Layer 5 of a small transformer language model trained on English Wikipedia (12 layers, counted from 0, width 96). Numbers have three digits each and are written without spaces.
A neuron adds its activation times its output weights to the MLP's output. To switch it off is to set its activation to zero at one token and run the rest of the model.

Output weights of the MLP neurons that the questions are about. A number n stands for (n - 500) times 0.0012.
n86: 475533645514646497566478509522566613655429383557619473465362397623557526590638320263521486503426527658465331430436374441477546318480395564291399644600506590441480544447379462623674517469523481545514559474576549593302583277350489500626434373613616497390475513470435613449616392606530608456
n113: 410507455490551624322549480514566439713494569467342484602328614517313539532531304426483406640503380609625381487402704481548509306544431324394569513456507475666744607517549487529467423634597384497522553403536301460609425521296487368589629545671490532351488575537578586273544544207559635645
n119: 316415574463528463245583632692434257678444443504623310236652370352534320643550534643337330451546447535576599648453624437680415411533482413617589420385508507443398529253381519462284681690378636544630618622284649566682372301615563592503338585547564417588710360516672705697452367469582411546
n139: 506446543543355603392528633545514573539376335449455466279480664402507229513735361533440652589530494546500657414586650539500391391510408510436354380227596545607503443539651362646612546548510641413642371373404510493447412482576559444524503687365767418375540464339359544634674651480643329516
n147: 697404652424601331424667640537629367601497523586430443441472422422645550517635326643569432378368634519381649570567589238424543285671419458588732549452234588486385397496347546669444545530426490375767463472415369403586563439700407485290433496477371389622273667540629590500526629578561490454
n214: 609583570372323602510545587633212489507634634336625263730603593604708483399375432483399633318309335531660490490438389450669506573473573476530522294639268677493527419587552372633411625608665400490430464583439621447481648366600420514572643409516449372559449580567586462359468222517444487452
n234: 503368331474438549542394453135535572284497647650606620565320599359558546506606610656570455536370403296682570618491607621400353473525397523525680362589274572572718547483392467536338458632510340535395399484421426648586555621578516555566360486454432413465369585476497697487493611497600478396
n244: 552439658356185707419463573511434391477385373500556307426622554339641756376491344535407622599500520467525655396520549531496567172576737525462523241712273575536532419584544391690353433503514476328698670651517542621581413519664437571678601549486564574335553397375469365328511434641555427493
n246: 470294347465589585461630676588352574731643612419565500272553402639361362518365680303674629439406385634452115274445672311583566319663549763282554304459662411433522517698613393695813601266544596449612581144504647505471500698528266263402347932625465299581426575395436617598384581451527530409
n276: 351606447222584572456353546563743406304540381695335565418662420354504504478507642187500357756401497614549475474618520398367605477540670429337528428563533414568481283424575523504433247735417585446489620606623592581680480451479463457372681476617712400522556669639246385471343296492488588740
n280: 536739362515361347348321362409370516552493626393645454522549716630434458589408429407510482697233389524526380410243595587315493546518649481514416628328513496440690479512528584421353481439621550446434467447616460785581484991610654603548435592507221515482598591481551508467815307462362318458
n289: 415445676714317333597458718525573692417639490576323631507483668489510517413438651389600622336576384298615303486603301316604497621286569688575484531560553591425449349605452428534554597503493542520526447636202487431430529596478550429350398504548362497448649485629307714503514392548576464478
n315: 530500412282631392519559547728316561426417601461431386577585543467447426500382500561406368630177425468361668473242492444550666184696493650833266395573582403469404474616570504508735588425531646567681425578587595544562557428500322814543398594646412397466370448724500480496212365313579391678
n327: 351493579532706433431591571616306592192500743489508407438357666589550515485612605424392436659429537382405263562339381628674610440696439573461626441359647725592533601465503578361483671652500680715322607577459425309621697656443256300335513477545471392380517451455323560327400457596485575417
n345: 433497345474601480537553655408712500579445510495425346445463637782497551582544584695567547429500603422495474444586249374644453527492520424528493497541296571380518596577482395628448466590444442495583353463517497723522615399510568436410452441508468505421475481511462438641458513454394464577
n360: 620517362669532550553596679628547662432349588545338260403301524447460408503585433480340539643644478580413685278465189392630541593536475380341409686493354432679356471532475497591547633532554421477697464368355352576585461386395414574441381389557483616710503446576575407607599663602435556544

Each question names a token from some text and the token that comes next. It shows the activations a of the neurons there, in the order above. A number n stands for (n - 500) times 0.0024.

Then comes g, the gradient of the next token's log-probability with respect to the MLP's output, scaled to length 1. A neuron's effect is roughly proportional to its activation times (output weights . g). A number n stands for (n - 500) times 0.00079.

"ed", then " in"
a: 433433453855523438455662480431442463430514447429
g: 566456427565606386493420679630552568314523493447420524489519554406410423241483367617650537603446424643638391663467441177539589642388565462294734754573295492608345534441521726344324587669374357544507429425604557545549440448485594568532420131625548579672411499144653656421381545435381879582
Which neuron, switched off, raises the next token's probability most? n139

"ship", then " K"
a: 442447429589432433457436493430439448430481477581
g: 651622413648519541401552610464495485497369484557206221583463474517510468382622373415492521492777607427537335264546524395277525473585650459868322198564486487524325456436671557787655405530587442340424433551525552725470614466592479631620508250412633541516597607814433339755364394431523337393
Which two neurons, each switched off alone, lower its probability most, in order? n360, n139

"co", then "tt"
a: 437434430430464447430435499431431538436467560448
g: 532575575494409510821464499692512389484388565521585455611352477170538476433256609420708578577527594463461754609239426574565520533601608692463312491555599450480543385311568489393436311026537408527419746322400446538312676500542470538500718533318480667662570318410457559553550460296723563631
Which neuron, switched off, raises the next token's probability most? n345

" Su", then "mmer"
a: 436435432432462441433430480439475620468435495432
g: 409676354655470514572641419460075397226593641521738534547336701507402708466388551508674518588635269304421613652435476633550617449332483650505555497540560496516519673352485380494394679546601374510418668390492300242303707509647480512323377538272636512618594284395397596608588574459563340671
Which neuron, switched off, raises the next token's probability most? n327

",", then " 2022"
a: 467432442444474455479708482452465433430443431556
g: 414421257593300318378482521430565534466551452449521390438577458427383797626542636724498403576675544388576616404596337697588591446449649524635359517588350542397599329554453296654427463244575547505646961556225437248393558577582266506611416691363559627626532400531239511570612440516530659370
Which neuron, switched off, lowers the next token's probability most? n244

"z", then "le"
a: 429462435513434449429429493429467442440430463463
g: 795423483476598759660444362465696509207401441320611567595444522698468526723585388508609254236467346423553404638694417604592380503299671833575404601624549306298367457319469484453498546662421311366571547487730468544393651543491366187435471460676559594467604618406480429399626548542468409524
Which two neurons, each switched off alone, lower its probability most, in order? n119, n315

"d", then " 17"
a: 437457431737430433435429478430446465430468431482
g: 408668422596567350611634433591598460488374670638248242503310513456646455703432462699315476308621644632425688402501719741454489373432530570557493284474424345633456586561527481660638498538760640343387198326459552409643590322469379648448688270475524344480566649421465374809420383390581466471
Which neuron, switched off, lowers the next token's probability most? n139

" career", then "."
a: 430445430629432595437457497477458430434471443431
g: 637665479498462409398493711625319643574446325435701520639570445632457441399485289431390661545575538586600825387702398279413388561210696238353633565473638320477458512464444509602405573527449789468606570500558369328524261508501701497463646662474546489500374497290556369679597661433572169320
Which neuron, switched off, raises the next token's probability most? n360

" New", then " York"
a: 442464452443459512437441433472485508459441449453
g: 580342788369574285372515239530518311590459566655634379599175522539450324545461515611414535445656779307387648647522408513482590414578368421407419426343609623495504358547398555522753543416613585389625534283558585604361512368660561418352393345648622641794699619478382385365643277473469557725
Which neuron, switched off, lowers the next token's probability most? n234

" the", then " American"
a: 466450436457430432434463492443455430430461515440
g: 559406280337549359451505500747182476632396612801537563422469441469267420596596671570380483688337510480559394433661498432288543517787641525411309349550633449455492523486544790349684383552568328399527490365443628730414622613349565545419399247683613798658525396383601449306480508445530435613
Which neuron, switched off, lowers the next token's probability most? n289

" season", then " when"
a: 436441431446456500435515465448488459430430457476
g: 439565620350195355386306531224467346479460719591592688737439571606524429296424372638554495521412587293463314438527536732334376335555531710753462631692555713690560449632482530285377364360677370482719447585622536565564352537630253425522250454396486531484508464689585494565642488390637487566
Which neuron, switched off, lowers the next token's probability most? n119

" work", then " that"
a: 505431480436437810454446477489445454436451541542
g: 324522765404619635545287595456292566402464381585572401281741397627568516330373607637500541313346458278582343453426433537547707388475303530807517597619368405482517318633499475566567416603547494389450466409524597538542462379864410316408398730431465743655363437571641503455687621256517753542
Which neuron, switched off, lowers the next token's probability most? n214

" the", then " cover"
a: 459524447458433429429469462441436500429481438431
g: 483606530484318724656538540235446260335564587534429506594611490625127481462474450765481581389508531480523585523279563579413471407484622771532539628280504271483400234365630591632591468716517537551613324135570561294473476632387470553460569338463545466524596586587259507352698600504589749605
Which neuron, switched off, lowers the next token's probability most? n119

" ", then "self"
a: 452535432471430533448451456454512530430566492446
g: 540510576441419472591472324435343477600451525426232762634353653302234294517471383617515648610565575442590613381460536488259353485576579464546547526267589516236428548449681627249732436413549722396515541476457835400291607693417620736447445655466400278534516470514487431550427675782435631615
Which neuron, switched off, lowers the next token's probability most? n119

"t", then " case"
a: 635471433630430450438474497478473430497430446449
g: 347539537437368536584368563569308425415637548488625487616598605473377533716613891476416407599504517512506563534445503624455429314263727576379319652688359492174440655479348535488420380296570635395425338511589431354654625401487844399809612711507312582568474558658385491266393508433508545341
Which neuron, switched off, lowers the next token's probability most? n147

"mit", then "ted"
a: 444434435466472446472653440464434438433432448429
g: 616526572504443515327686466479907604452527631506590553562529258509394224612410537416611655482594725222341282651433583513570342412453491265606419508572771210469562532347294733331646648534331572343349482605427533721569524626638565582373554276577405473533501461382479547439563454398604343612
Which neuron, switched off, raises the next token's probability most? n244

"lic", then "ate"
a: 588467429432487430443463811450589571429439498431
g: 474331483374374636576529665442467398678513393497475668694481604202214584371531392218386587284567332525548478521431434480304473502620680445664729670620482459697460592481583372411695552527350570395542321497398571253552550481424559681527675895524268389522434500395694724537349552456480663416
Which neuron, switched off, lowers the next token's probability most? n246

" Ni", then "h"
a: 431430455435677443510436475454433667455439538436
g: 452620607427538319190560643437514504257401688401533386541582574512562493346329767639605368248441466583632631431397544516584333524694578483399162358496609430752406416202398544470446774476566447500578465474649503637528590411448620579278597488532574354405420527545323686417726458818478688479
Which neuron, switched off, raises the next token's probability most? n327

"c", then "ar"
a: 435434449438478443433429592438430430496430435436
g: 570400395495360660607433360627455483556273650305657423633813436467439637689498454457422324413452507568542539586406396497531436374471590669796340475560492487469546532549499547475369716504337178576615629447606852497281493369635715344548522511395625230564495493430566801511372322321662292452
Which two neurons, each switched off alone, lower its probability most, in order? n360, n327

"h", then "il"
a: 634574430444473438442438471442459521652440430432
g: 374361351602347525655442471538495656548722651285696429661382460683584579380477695642459532529395418738399563666632447163601464604694526527345462441610493541392392591425467739462567631470321473205222574460430334494612731360571523608344351191577399508422647526535587528464549301350482523728
Which two neurons, each switched off alone, lower its probability most, in order? n139, n244

"me", then " as"
a: 494445473449430435494429440437434433429436453433
g: 204308479560467610335513486343432589401472508288634552546523566507487400354355567410452737309617615404609203461415392568420304402460410402468462554431590738501696384699496393779433611811499477476615638488487612414547306486545679505623780409379647455545247741467425378551455669771629529404
Which neuron, switched off, lowers the next token's probability most? n315

"duc", then "tion"
a: 547475436445462433430429431429437478435439550435
g: 618609576448578463669677681557643528438462610618648500553404258419533703341428381629433323577593601117420639499509542446608438405541449592619433444493698299609494493528470400497701653494399755366230403327549356512376483415390420343503311259535658815714370533371411564363617354396748519606
Which neuron, switched off, lowers the next token's probability most? n280

" H", then "ong"
a: 429485444439446439484444470462434515429590469441
g: 488697307694658468233506570396527700540407473550435672279535722598412387373372771391428492586424475518412429648389568700553474586224253426522704587568513665510394714507506544331376423540357466674574571524415257590541778442587534727387480634531520295354427478538688302421435585691357382308
Which two neurons, each switched off alone, lower its probability most, in order? n327, n244

"el", then "ite"
a: 769440459429455457445471472491618441430460429449
g: 477306304530444518584323333425530490495493796599687170679592599632395279385556590402498403452319569460424404644634593498533430377472667459341572605408584675404538585485420665482648553314366532450228571565595645518339683526326641442502306228604303654318557618456483447479700788538564744555
Which two neurons, each switched off alone, lower its probability most, in order? n86, n280

" pro", then "pr"
a: 733544494435721983460432463432494440454435549530
g: 597484814326306445532692324634533599430400576588319674423516380546553859435551321541314277407491492376548402500405615318387577594259543450679396685605461465577566418463419629499601527567335516536417308467482319419656523416569300136465537580425364494424716447523749600711595645540530621724
Which neuron, switched off, lowers the next token's probability most? n147

" Ma", then "ci"
a: 501433464458431432494429474449460565432442495429
g: 641447339640531500508660672911467438524546757507487439815587346433521434582557333448265502563410247662576344664489677490439452451473551399558504409512260410364511606509474590712501439453464611412267338614605514418637386485431449326515382236463601652787314407468576662654476427415408744323
Which neuron, switched off, raises the next token's probability most? n214

" Y", then "i"
a: 436437443464429433441439490442447663474432638477
g: 565295533573665343444531905591733467614576550560346606482391567346577658517514286247498294463525371657476305536702554318501458594614767269476435642377512285469431452636507637739546485400464426561668324388660536429410576506205634527561693458415479528449533336709451569286606347475485544348
Which neuron, switched off, lowers the next token's probability most? n289

";", then " his"
a: 430431449456473501441602469430449449430437449431
g: 496439466691394442562248447429561611225565748609525371598752522702488431532514616684398687162265482607644514518440351560463528402501574394245609447654691574542563488472390364619588374517396504295174462691504400544533473408670607330416516526380607317448394419496545620650759749456453338626
Which two neurons, each switched off alone, lower its probability most, in order? n315, n113

"s", then " by"
a: 437458430455441451431687496429457431436450430437
g: 503281495444481509590388853616493364382375561562223689436390486396623513521610324506435412497689506178773253465200539583491620495485684506442234738604570589406541439594627617561401435521414303372736598508563538584656450588474459428454473421524369597457605350528472644357617372500556414874
Which neuron, switched off, lowers the next token's probability most? n244

"as", then " Pi"
a: 451449480446430453461429480458441520448454458458
g: 624368693762504432452419749540633710641334582564355674369568344232507628505600462690344233504601415537498212498574529543478357344498332360754333307573400553421361408489430388623484501638447376468760382307434816355320620481400571487522432748490461511516661478676593532570575601515522538371
Which neuron, switched off, lowers the next token's probability most? n280

"d", then "ford"
a: 472491436437442430458429452452437431456451506548
g: 488426678288416630570457411408406380339515293773587318452513536538675363675605604404777593454357566430534540744465276518627505437794473661466554780447372587494635601608441719487606407329344285534459494303692440496471686590378473240716504462380248555569312397520427576530558484491517267566
Which neuron, switched off, lowers the next token's probability most? n119

" goal", then "s"
a: 430459434452481500473430486481429490435438443608
g: 654338508520623545502596522412487493444467454498402464288475609242411711458480281365424590628437444654598492677612247364476684596463460547380759529468466300378393479182579369200706713309616386546553880688449361586527407457393518524483688443695556492587613296531544651546602539438311670573
Which neuron, switched off, lowers the next token's probability most? n360

" the", then " first"
a: 716675430451472446431430492429437439429825440432
g: 544566677736477515534744502373880450492554580339542508518595592528461503420316527291599468585668634440592476615407658169488466633464467739540690707442500566652445566423537306350541415360422587434388593314426520351442248402654352470648686377367332486322302496447453554362769459756356474381
Which neuron, switched off, lowers the next token's probability most? n315

" which", then " she"
a: 478770446516434468601446443448431450437449471431
g: 623340462494258451457240371453351368413440489797492560592547419631435250472654588632284717403588395339629647415595448632342672528626417476604539345503581578424601388637540674258381255679635489343497541640612442381430294560608389391397460628415560573655565262603744484742729656433480485460
Which neuron, switched off, raises the next token's probability most? n113

" by", then " J"
a: 444441768495462507465429498461464434433440453436
g: 510299552382613565319330636506618622617430481581428492590324325464631592724619607323485278667780441348348312386623481361369436453454308356788567506443515488397693512419497552672461531402386595517555543364529536698180445407483350511488624601658427463453630572967549590572506280527642437403
Which neuron, switched off, lowers the next token's probability most? n119

" became", then " the"
a: 432500429439476485460611491460459433451550453484
g: 522304509533533509321370631575385460715725680546499051422335632373542394294533469717497490497492566532498642516510360564481539468596694463531401493737494493399400341574700497444358545348442417354646538637689429386461528489458581264335387383506549442578494556434662742613594629235636291874
Which neuron, switched off, lowers the next token's probability most? n244

"on", then "ard"
a: 627495436441434430467430465473431674450467477515
g: 386581555343393502587383369352413411463531642390395589725482461425418476693537656643535305565390460573544678453392514408546434495676824633425589465738446557657415830650372387502269234369531549552289552489301317340397619647652397543410330466393507478476572381556586657603269629346714528793
Which neuron, switched off, lowers the next token's probability most? n139

"s", then " during"
a: 434481433598443526436617493443430433429437429455
g: 520391395507582391721357807531440647447511466564469811380487404370470491432522558654504538613415666330494439709285470743522530454563632674381577742366745731512552686528594537571333502408440531301544591571439465527562635370377387628518340342326385341323292370478335652398624300534448229726
Which neuron, switched off, raises the next token's probability most? n327

" and", then " one"
a: 568541559463455438439430497429448645437470430435
g: 685569374462512586409549604442411320454358505476510318522450662621599771474445131400513286316390519465421687475469368411563583558510291728458399721519629295607544515463592521697519316314439667481636219512410612455757494533711600478269800386422485665737563528404539323669454527562510388486
Which neuron, switched off, raises the next token's probability most? n289

"g", then "el"
a: 508429429437429436488433436460475485442447447479
g: 715399573761444708541524167591530278459619403571544438503420662671388747666426350482419209409477342451521480547456572651357452698396538569530480587385647458652469638542360582554633358505318518635282555393759474514280474533814710442536435594461555287550316474453449445342304503436750387517
Which neuron, switched off, lowers the next token's probability most? n119